Layer 4 of a small transformer language model trained on English Wikipedia (8 layers, counted from 0, width 64).
A neuron's activation on a vector x is GELU(weights . x + bias), where the dot is the dot product.
The model reads these tokens: " and" " Last" " Ex" "ile" ":" " F" "am" "," " the" " Silver" " W" "ing" "." " The" "ir" " last" " license" " before" " they" " stopped" " " "lic" "ens" "ing" " new" " " "ani" "me" " titles" " was" " Ga"

The vector x that enters this layer's MLP at each token. A number n stands for (n - 500) times 0.0064.
0 " and": 422 501 576 579 603 445 526 429 525 537 571 868 541 257 528 502 714 302 434 360 449 321 550 586 890 146 558 717 522 474 321 522 266 595 412 443 533 531 519 478 425 660 422 235 574 649 412 483 356 471 298 360 369 623 552 491 654 550 582 878 350 478 380 576
1 " Last": 648 396 285 581 576 523 348 477 432 387 474 881 720 394 481 557 586 268 474 370 389 265 501 562 709 533 504 648 603 424 151 605 423 642 221 506 403 591 427 587 487 695 437 505 536 875 375 494 411 523 490 267 678 756 659 494 556 319 509 551 206 467 400 587
2 " Ex": 626 342 229 621 512 515 319 480 478 401 477 877 700 443 438 602 515 256 454 363 364 291 562 538 675 502 535 636 593 440 150 579 400 658 182 530 420 532 412 673 472 719 440 527 531 848 327 570 404 515 488 310 678 722 692 509 528 337 493 569 251 510 432 625
3 "ile": 630 420 264 537 490 569 321 514 473 462 541 813 627 523 450 620 498 202 524 425 427 324 586 540 742 539 597 594 601 443 215 560 455 651 119 531 349 488 487 612 561 721 468 514 518 878 321 513 407 543 477 254 664 682 677 488 517 320 477 555 73 467 414 551
4 ":": 591 385 355 624 539 526 290 479 470 459 517 845 619 466 462 612 548 254 480 419 439 348 566 588 767 444 582 645 644 485 209 661 460 727 201 611 311 512 444 604 432 637 430 492 517 814 302 543 329 547 396 258 704 693 636 510 516 280 533 470 154 444 406 611
5 " F": 573 331 339 618 610 502 307 543 464 403 457 867 670 405 415 603 552 244 494 442 328 293 495 508 697 567 577 617 625 498 151 606 393 644 225 594 304 564 482 619 450 646 397 453 564 806 401 570 396 565 463 317 662 730 669 526 615 324 521 525 125 484 390 607
6 "am": 638 308 317 558 495 602 354 589 467 384 460 855 625 504 471 659 524 211 585 446 325 323 477 468 665 616 564 685 610 401 126 549 412 681 174 578 372 535 419 548 556 705 423 478 560 855 340 511 411 526 543 376 606 754 581 530 584 331 497 445 152 486 430 570
7 ",": 637 329 356 591 545 557 352 519 470 446 527 867 640 473 502 653 507 238 514 422 374 368 526 557 666 546 588 677 629 467 162 675 370 684 182 606 337 542 453 483 470 641 402 486 557 847 261 500 390 550 419 323 682 746 504 507 567 349 543 376 176 494 385 643
8 " the": 613 344 354 540 566 562 393 424 433 422 480 845 662 436 479 622 578 296 462 364 416 344 540 563 675 516 574 652 612 495 208 642 395 674 176 507 298 643 423 591 469 662 375 468 566 838 341 532 389 529 379 297 636 729 585 489 654 337 559 510 79 508 425 684
9 " Silver": 634 404 342 580 535 585 333 429 385 432 476 863 639 438 458 574 599 190 472 412 341 295 555 541 684 555 550 628 588 455 135 609 447 653 143 530 386 572 462 609 454 687 417 491 568 791 396 516 479 536 448 288 749 745 647 516 572 365 473 540 134 467 406 630
10 " W": 639 367 303 626 565 559 287 473 434 465 503 876 594 442 475 609 531 244 459 428 286 358 486 518 678 560 577 633 582 419 111 645 442 632 184 509 365 567 449 604 408 672 453 461 565 826 425 522 406 530 531 287 701 757 686 510 556 362 498 467 192 447 388 693
11 "ing": 657 338 252 565 510 588 277 514 428 458 502 832 630 406 470 700 503 268 516 340 358 352 507 559 691 620 599 673 628 386 183 574 449 643 151 507 331 562 479 581 449 673 502 508 601 843 326 552 426 436 566 354 652 699 593 542 488 364 528 446 118 442 444 665
12 ".": 640 293 354 592 527 551 314 524 484 492 474 838 591 438 513 632 518 249 524 385 375 419 550 523 746 583 611 705 658 378 106 660 404 647 227 619 354 551 460 603 486 586 453 423 531 810 282 509 377 533 443 366 664 727 570 535 471 315 567 392 148 451 411 682
13 " The": 609 311 385 542 592 549 421 479 468 439 429 859 620 407 490 563 589 321 475 350 380 348 599 566 685 551 570 643 569 512 185 665 335 649 190 541 295 643 462 590 513 678 402 476 558 856 374 486 391 532 434 277 632 725 599 467 558 366 483 466 84 521 392 723
14 "ir": 672 417 354 553 488 614 377 502 381 450 488 854 623 427 454 573 578 266 582 387 349 282 516 480 715 556 533 697 638 356 195 615 381 662 148 476 329 602 451 589 503 689 451 512 512 788 400 510 445 549 500 279 726 714 637 502 544 394 469 456 65 510 452 622
15 " last": 685 356 333 616 505 526 373 466 361 442 530 865 639 422 576 549 629 290 451 362 397 301 592 594 716 533 618 670 568 382 134 648 432 547 250 500 332 594 446 607 436 682 390 489 529 768 354 470 444 486 522 241 709 720 634 506 551 368 540 481 146 469 380 689
16 " license": 662 438 246 624 536 515 303 493 419 424 533 843 644 333 484 625 621 242 377 412 373 280 581 604 758 601 549 691 617 350 219 612 432 543 158 557 338 554 380 656 450 674 479 592 561 723 341 456 414 511 551 287 673 685 628 463 469 402 542 524 218 465 373 715
17 " before": 619 357 287 610 567 496 359 493 445 464 568 906 634 353 527 587 511 348 378 437 476 298 564 593 799 455 632 643 554 437 147 601 396 530 216 576 324 580 357 625 527 636 465 477 577 763 345 482 328 531 508 358 677 726 622 500 428 326 679 495 162 450 366 622
18 " they": 575 336 376 616 614 528 411 443 449 454 503 889 599 373 478 491 577 357 348 360 440 344 478 529 765 561 632 764 534 497 191 642 354 607 181 518 410 619 339 587 595 618 483 501 517 742 357 470 358 631 534 312 663 710 560 441 540 319 613 511 69 479 384 674
19 " stopped": 626 392 360 601 555 573 373 464 389 435 518 905 662 345 486 602 605 308 374 355 493 282 538 636 736 510 659 679 554 495 176 676 362 531 169 544 321 573 403 574 548 603 436 520 535 656 335 406 381 522 527 377 710 694 581 460 528 290 676 528 168 491 334 689
20 " ": 599 350 329 670 629 577 390 512 383 481 524 866 645 370 490 632 598 286 376 393 397 344 505 564 725 507 633 682 540 558 118 692 364 677 227 545 333 579 225 602 477 587 441 505 553 616 382 485 479 571 388 443 593 613 676 458 489 285 633 565 134 465 351 711
21 "lic": 680 401 283 641 501 591 401 552 431 514 459 860 664 369 440 618 566 204 408 396 471 290 644 581 728 621 579 740 563 345 260 579 402 680 110 520 252 568 360 544 503 609 434 453 470 677 482 560 493 553 453 347 651 613 598 500 516 331 533 598 71 512 404 623
22 "ens": 643 386 343 669 393 558 296 562 399 470 556 832 489 385 477 556 479 251 388 492 366 336 718 573 758 567 577 705 646 366 120 633 555 617 153 563 271 493 384 532 562 650 418 536 440 714 425 573 424 583 525 354 618 630 630 576 550 352 478 522 99 559 402 649
23 "ing": 652 412 287 678 450 501 229 559 414 479 541 847 488 421 502 609 525 343 421 387 425 354 698 609 748 551 619 636 689 473 231 635 489 630 175 576 226 534 437 512 551 680 465 557 508 759 361 537 403 477 542 360 549 648 583 506 499 301 514 456 32 512 354 661
24 " new": 682 430 258 645 507 490 329 476 452 442 591 877 591 456 508 553 573 286 412 458 445 270 661 639 693 527 596 678 646 471 182 595 420 568 199 572 285 586 427 647 489 638 448 517 524 766 401 467 431 499 450 336 577 710 589 475 539 277 504 542 26 507 341 630
25 " ": 661 389 292 738 552 617 380 500 412 478 600 849 606 483 548 591 545 202 472 426 374 288 610 541 683 446 537 642 657 480 56 632 451 645 247 499 349 558 267 715 362 616 457 538 574 684 383 496 457 563 412 365 594 629 648 487 546 344 549 516 138 497 316 623
26 "ani": 744 439 297 631 578 686 363 550 462 557 509 899 588 480 418 554 553 201 411 442 391 331 593 510 713 515 569 675 573 359 130 520 418 615 141 438 338 619 338 555 575 639 392 446 572 719 427 489 506 589 470 348 685 651 538 531 636 351 503 445 109 479 397 599
27 "me": 705 410 155 657 572 612 332 492 431 474 509 866 555 436 531 660 644 272 493 405 441 375 658 502 663 466 507 679 673 430 189 656 435 612 138 403 366 481 361 412 529 624 422 538 537 722 372 419 450 535 577 355 744 619 615 545 591 276 482 462 155 538 351 693
28 " titles": 641 415 274 658 533 551 328 474 439 417 563 898 604 466 539 578 663 233 423 440 449 304 629 524 752 514 540 705 591 450 147 617 524 602 156 492 396 519 391 510 519 657 429 518 562 757 380 451 436 543 487 281 677 634 542 602 474 300 535 478 149 497 274 675
29 " was": 623 395 405 642 496 556 335 447 422 469 479 960 622 457 539 544 657 316 386 453 452 326 561 563 746 486 565 613 594 355 200 707 403 602 176 477 316 566 397 535 491 581 419 503 565 748 368 487 371 531 438 315 696 686 603 552 465 365 640 458 151 525 310 733
30 " Ga": 629 457 262 577 568 658 331 468 421 454 416 948 606 366 436 583 570 332 347 511 320 439 544 488 683 547 594 592 545 447 148 669 318 626 188 492 383 532 368 524 559 657 402 449 571 735 444 469 383 556 478 349 690 748 696 598 560 341 493 488 154 514 395 716

Each question shows the input weights of one neuron of the MLP. A number n stands for (n - 500) times 0.0033.

n34 (bias 0.001): 364 496 482 472 537 466 515 357 405 415 430 592 475 403 497 462 591 530 605 403 542 438 595 475 472 476 517 430 471 666 533 633 475 410 583 579 556 657 495 456 566 492 497 569 433 470 607 577 481 414 522 571 497 559 607 497 481 480 428 428 503 573 554 558
On which two tokens does it fire most, strongest first? 13 " The", 19 " stopped"

n321 (bias 0.001): 344 486 531 528 483 618 421 528 554 525 513 426 488 498 534 487 496 523 383 363 513 450 435 495 602 402 559 626 506 471 500 532 402 393 537 479 625 524 521 567 489 403 509 614 532 520 535 463 510 557 547 588 564 528 562 514 375 500 492 450 429 628 443 430
On which token does it fire most, and how strongly? 18 " they", at about 1.4

n30 (bias 0.016): 513 308 510 365 504 500 531 503 446 402 686 556 396 402 527 400 534 486 581 460 534 474 654 458 503 570 518 482 408 538 481 366 531 410 583 551 475 520 548 453 440 451 486 660 499 618 476 486 399 575 505 662 396 593 405 524 424 441 516 492 517 663 617 611
On which token does it fire most? 13 " The"

n371 (bias 0.004): 532 501 468 484 495 542 474 521 530 369 339 625 419 534 515 522 582 542 596 387 478 574 500 547 493 534 499 480 570 493 446 484 594 468 392 547 557 594 618 546 469 475 469 614 450 472 497 520 595 346 406 545 520 380 436 568 550 415 583 384 608 521 573 559
On which two tokens does it fire most, strongest first? 11 "ing", 12 "."

n361 (bias -0.008): 643 572 499 503 480 579 423 565 614 579 428 522 525 504 545 531 458 470 648 420 584 645 417 466 406 488 427 657 494 426 500 391 510 479 486 343 495 391 543 433 471 442 476 466 529 597 383 415 484 380 510 465 550 529 551 511 411 603 531 529 497 530 528 381
On which token does it fire most? 11 "ing"

n260 (bias -0.015): 534 499 475 509 553 517 398 525 370 511 458 530 601 534 466 452 461 392 433 578 505 461 588 414 364 605 408 571 450 541 599 449 458 560 569 328 628 490 497 595 458 451 545 438 503 459 433 470 377 508 491 569 549 622 513 597 505 505 506 593 536 509 432 411
On which token does it fire most? 2 " Ex"

n177 (bias -0.012): 444 602 505 437 499 493 512 626 356 539 539 530 474 402 575 376 446 530 498 555 491 505 621 485 417 551 547 438 396 561 510 584 325 641 615 533 588 470 508 306 483 444 578 521 481 551 417 525 539 420 565 449 487 529 542 427 447 502 529 479 411 551 479 603
On which three tokens does it fire most, strongest first? 30 " Ga", 23 "ing", 13 " The"

n120 (bias -0.016): 487 471 565 397 428 435 538 538 467 476 421 544 630 572 466 524 501 491 653 450 472 404 345 453 449 518 660 532 547 418 522 421 462 570 505 466 682 440 498 487 588 528 636 533 514 555 434 609 502 296 510 481 527 402 371 555 557 617 487 477 479 468 533 522
On which token does it fire most, and how strongly? 6 "am", at about 1

n6 (bias -0.013): 595 547 554 490 306 580 541 576 347 595 517 492 238 502 512 628 427 514 465 480 566 543 497 414 526 495 557 493 555 474 550 586 433 415 425 461 382 643 334 337 537 446 480 608 435 414 531 455 669 644 459 597 484 409 505 427 561 406 392 678 421 655 591 473
On which token does it fire most? 22 "ens"

n443 (bias -0.003): 663 706 540 641 643 305 487 433 434 443 485 569 475 521 404 440 614 494 358 479 474 577 549 489 388 634 588 618 430 348 509 521 557 388 538 373 670 503 651 456 505 542 465 499 531 430 443 434 442 558 448 516 403 564 642 579 456 327 514 398 600 475 436 395
On which token does it fire most? 28 " titles"

n35 (bias -0.008): 402 546 468 417 493 434 533 578 366 460 483 565 628 472 395 543 553 431 430 502 606 390 451 405 455 507 432 567 388 679 524 550 417 589 558 504 538 528 595 355 637 464 538 534 486 451 549 503 576 385 518 488 497 442 598 360 447 475 520 539 478 476 675 563
On which three tokens does it fire most, strongest first? 20 " ", 0 " and", 19 " stopped"

n286 (bias -0.014): 582 522 524 434 482 517 512 475 464 430 603 455 437 398 482 563 444 518 560 508 548 602 435 568 499 533 532 505 504 555 469 554 522 454 427 450 562 585 501 459 347 469 617 505 505 378 415 431 529 534 459 519 527 586 495 506 576 500 513 555 449 423 654 576
On which token does it fire most, and how strongly? 19 " stopped", at about 0.19

n122 (bias -0.014): 578 548 582 474 457 438 608 552 674 530 557 561 627 550 463 513 381 526 520 507 430 610 568 617 459 473 510 556 363 526 412 417 526 488 565 459 421 442 635 434 453 536 453 564 485 594 339 496 535 427 575 508 446 572 422 491 302 500 528 366 482 397 365 555
On which token does it fire most, and how strongly? 7 ",", at about 1.6

n319 (bias -0.013): 492 608 676 615 496 398 471 582 598 485 401 582 410 548 494 456 522 591 556 584 431 341 459 506 376 504 494 475 471 589 561 564 367 440 479 461 416 380 493 527 561 573 485 701 501 659 485 489 459 477 458 367 521 460 375 486 446 601 415 554 574 385 461 586
On which token does it fire most, and how strongly? 13 " The", at about 0.27

n424 (bias 0.008): 623 496 450 376 549 582 393 449 449 532 536 438 568 514 492 517 391 437 452 584 621 511 422 662 451 472 595 347 367 526 481 487 557 485 577 508 672 409 492 472 548 555 381 559 515 555 438 540 508 538 477 533 476 400 536 497 639 456 492 457 473 433 376 628
On which token does it fire most? 3 "ile"

n409 (bias -0.004): 483 406 557 379 528 279 491 536 551 411 587 533 501 614 601 476 549 510 522 476 443 585 491 582 476 466 392 547 579 598 443 464 379 591 378 522 572 529 321 382 517 438 558 580 468 470 528 550 547 638 586 638 354 551 444 467 467 379 480 566 558 471 395 582
On which two tokens does it fire most, strongest first? 20 " ", 18 " they"

n396 (bias -0.014): 721 435 503 456 537 665 443 705 544 498 459 533 562 494 377 500 492 479 545 517 570 637 493 423 500 550 517 432 383 402 483 391 608 524 531 501 493 410 501 348 455 482 422 450 396 542 549 508 477 418 478 484 506 451 362 521 565 602 539 472 496 546 476 560
On which two tokens does it fire most, strongest first? 26 "ani", 6 "am"

n118 (bias 0.009): 632 503 549 497 639 549 466 533 359 557 526 559 513 505 545 452 399 637 442 491 523 567 364 431 416 615 554 436 477 454 564 631 451 444 426 551 610 395 343 425 535 514 442 479 569 480 507 490 545 474 589 448 512 557 588 611 452 463 522 434 535 603 566 395
On which token does it fire most? 30 " Ga"

n436 (bias 0.005): 460 352 603 334 451 415 563 555 597 474 702 488 553 682 428 417 406 450 505 525 520 468 409 469 652 480 542 396 540 467 400 429 502 521 428 589 485 541 469 484 542 418 573 596 519 570 568 490 470 634 493 539 322 537 592 479 411 455 503 563 446 583 477 367
On which three tokens does it fire most, strongest first? 3 "ile", 6 "am", 17 " before"

n441 (bias 0.003): 383 363 560 585 458 566 552 660 636 478 429 541 453 580 539 483 445 535 511 370 467 494 515 398 348 573 477 555 515 539 530 534 472 497 523 649 401 440 498 538 301 454 666 410 521 405 589 488 402 495 534 549 528 567 542 482 518 483 433 508 406 538 526 461
On which token does it fire most? 5 " F"

n254 (bias -0.001): 469 456 504 490 668 596 544 592 579 481 524 515 507 535 539 520 483 489 444 463 455 604 376 376 340 433 462 376 393 448 527 442 499 506 434 436 524 461 508 415 331 545 482 537 423 515 650 538 570 476 557 504 584 510 597 526 584 574 549 439 407 541 465 509
On which two tokens does it fire most, strongest first? 10 " W", 30 " Ga"

n399 (bias -0.003): 573 521 504 586 569 579 559 480 491 535 480 457 444 387 561 470 421 447 483 550 479 525 433 566 433 475 435 538 381 508 579 520 475 457 584 462 477 409 537 611 490 457 594 424 540 617 327 496 416 624 464 646 527 525 484 475 312 550 634 496 449 510 497 490
On which token does it fire most? 17 " before"

n419 (bias -0.005): 533 499 362 465 510 525 503 431 526 481 520 551 282 436 556 594 542 454 519 195 343 602 489 665 549 580 577 519 516 549 540 601 372 362 602 547 496 426 673 538 487 409 513 501 465 531 439 490 560 630 535 665 553 493 474 417 460 509 406 469 500 537 573 477
On which token does it fire most, and how strongly? 12 ".", at about 1.2

n31 (bias -0.024): 386 513 571 527 472 425 381 497 654 450 397 568 390 628 557 463 574 529 585 455 549 444 560 562 624 512 452 393 478 442 402 496 535 512 504 331 518 514 638 435 456 300 524 525 615 639 409 370 435 494 272 583 513 522 529 510 562 458 444 531 712 448 595 505
On which token does it fire most? 0 " and"

n226 (bias 0.006): 418 506 413 522 594 596 388 599 513 566 409 480 372 618 542 428 449 441 609 701 471 408 517 491 446 505 528 462 487 178 522 523 495 554 589 579 643 653 347 437 467 517 507 529 458 430 487 456 518 486 495 545 472 406 743 338 636 501 520 374 504 525 661 528
On which token does it fire most? 26 "ani"

n250 (bias 0.002): 492 524 454 582 369 629 503 421 499 357 468 472 479 373 421 519 518 449 486 458 473 556 484 558 484 375 458 483 535 374 423 503 599 392 576 523 563 605 421 496 385 554 654 408 582 498 527 465 467 475 538 527 581 512 625 526 518 509 489 474 680 590 522 562
On which three tokens does it fire most, strongest first? 16 " license", 10 " W", 2 " Ex"

n131 (bias -0.009): 529 521 585 424 554 419 423 481 599 465 311 546 665 588 424 564 549 440 422 315 530 403 604 511 455 429 333 503 587 415 401 596 479 457 518 463 455 583 462 399 605 526 552 602 436 388 588 504 553 439 605 438 437 512 455 609 555 561 438 492 628 433 557 594
On which three tokens does it fire most, strongest first? 27 "me", 1 " Last", 16 " license"

n392 (bias -0.009): 396 625 511 491 473 593 482 412 586 355 481 494 628 611 477 539 509 529 465 589 428 563 663 408 507 459 479 524 473 469 629 557 508 550 470 444 484 392 449 543 351 524 481 518 542 565 408 461 513 509 521 466 426 334 498 500 423 474 420 429 422 601 547 403
On which token does it fire most, and how strongly? 3 "ile", at about 0.16

n429 (bias -0.003): 527 513 557 631 604 618 351 562 426 415 386 502 534 637 349 467 526 536 458 366 439 324 617 575 479 596 616 566 426 440 691 508 350 325 666 367 489 521 340 516 554 370 492 331 557 411 456 496 644 477 491 634 417 424 579 598 473 545 578 506 464 638 444 584
On which token does it fire most? 20 " "

n5 (bias -0.012): 496 464 593 477 340 404 493 451 560 451 503 459 434 509 399 576 428 566 382 547 561 540 495 373 620 488 525 475 604 676 496 558 549 429 599 490 406 442 556 285 469 620 469 628 523 481 478 347 458 555 355 477 459 624 599 557 522 379 428 522 455 660 476 492
On which token does it fire most? 23 "ing"

n14 (bias -0.012): 472 633 469 485 557 404 407 562 592 500 544 534 656 461 360 477 458 627 450 409 524 431 441 517 539 478 468 408 561 582 477 396 572 544 446 373 580 417 461 549 391 452 509 526 568 550 422 417 502 591 562 552 501 489 541 429 528 379 541 496 526 514 656 417
On which token does it fire most? 2 " Ex"

n497 (bias -0.006): 414 446 548 405 437 454 430 513 578 527 567 554 412 552 464 596 471 543 296 661 421 464 525 470 581 596 433 434 599 544 454 446 526 533 438 469 515 543 347 450 430 466 457 595 567 488 468 602 415 475 589 469 556 463 304 392 541 576 406 542 611 566 543 590
On which token does it fire most? 22 "ens"

n97 (bias 0.003): 560 406 534 518 400 530 373 457 452 505 438 515 524 511 497 456 480 488 624 480 526 521 449 518 472 529 486 657 453 461 594 670 612 541 543 521 417 424 527 445 567 408 458 456 482 503 528 572 588 588 488 482 375 486 538 511 620 404 402 479 564 537 472 380
On which two tokens does it fire most, strongest first? 22 "ens", 6 "am"

n180 (bias -0.001): 468 513 502 471 466 440 555 516 444 480 287 418 446 509 428 460 688 523 452 421 485 471 575 490 559 566 458 531 643 511 406 554 501 549 559 439 547 319 446 557 611 382 388 430 561 543 520 569 512 543 529 580 494 570 488 528 338 517 543 482 473 562 518 362
On which token does it fire most? 12 "."

n57 (bias -0.007): 533 542 512 429 503 605 454 514 670 483 534 531 397 532 448 525 558 344 520 437 594 496 550 603 579 491 534 431 666 546 453 611 546 272 498 442 440 551 490 486 469 541 427 300 451 467 576 531 471 510 643 560 367 481 570 422 315 586 427 313 499 414 609 609
On which two tokens does it fire most, strongest first? 23 "ing", 12 "."

n340 (bias 0.004): 470 557 389 525 556 446 394 507 457 598 536 586 469 451 417 541 812 496 571 485 694 466 570 730 501 593 428 417 371 605 485 492 497 521 576 509 487 549 563 486 436 417 477 585 434 466 425 219 596 613 588 500 277 458 598 516 308 554 618 378 503 429 522 369
On which token does it fire most? 19 " stopped"

n69 (bias -0.024): 616 562 580 536 401 479 487 559 396 427 445 363 609 421 638 425 526 441 503 416 415 345 495 663 555 427 459 429 898 355 720 715 605 359 635 438 494 501 665 439 439 675 347 371 574 319 557 421 625 330 653 320 600 489 566 391 454 470 519 541 561 398 507 294
On which token does it fire most? 15 " last"

n67 (bias 0.000): 552 514 505 470 486 446 567 499 560 474 411 547 401 549 574 595 496 448 562 652 458 484 616 380 429 617 505 446 362 530 420 503 470 463 445 588 545 453 595 401 501 579 615 438 529 360 430 487 476 506 478 433 468 476 615 517 418 530 468 391 518 533 480 463
On which token does it fire most? 6 "am"

n55 (bias -0.009): 492 583 536 597 344 521 292 512 534 588 456 522 680 266 584 422 390 605 306 575 582 379 384 472 455 516 762 396 393 524 520 698 474 379 546 541 491 576 586 486 555 508 508 420 526 235 579 580 592 407 566 558 618 287 453 548 497 565 705 480 491 489 389 472
On which token does it fire most? 19 " stopped"

n299 (bias 0.004): 630 644 544 365 496 527 541 456 494 431 534 467 492 457 548 505 483 672 556 559 524 504 477 455 620 452 503 522 588 484 514 558 330 506 421 463 462 583 508 458 569 503 661 475 499 394 456 400 369 523 518 425 532 530 413 453 447 578 450 543 463 541 559 468
On which three tokens does it fire most, strongest first? 0 " and", 14 "ir", 18 " they"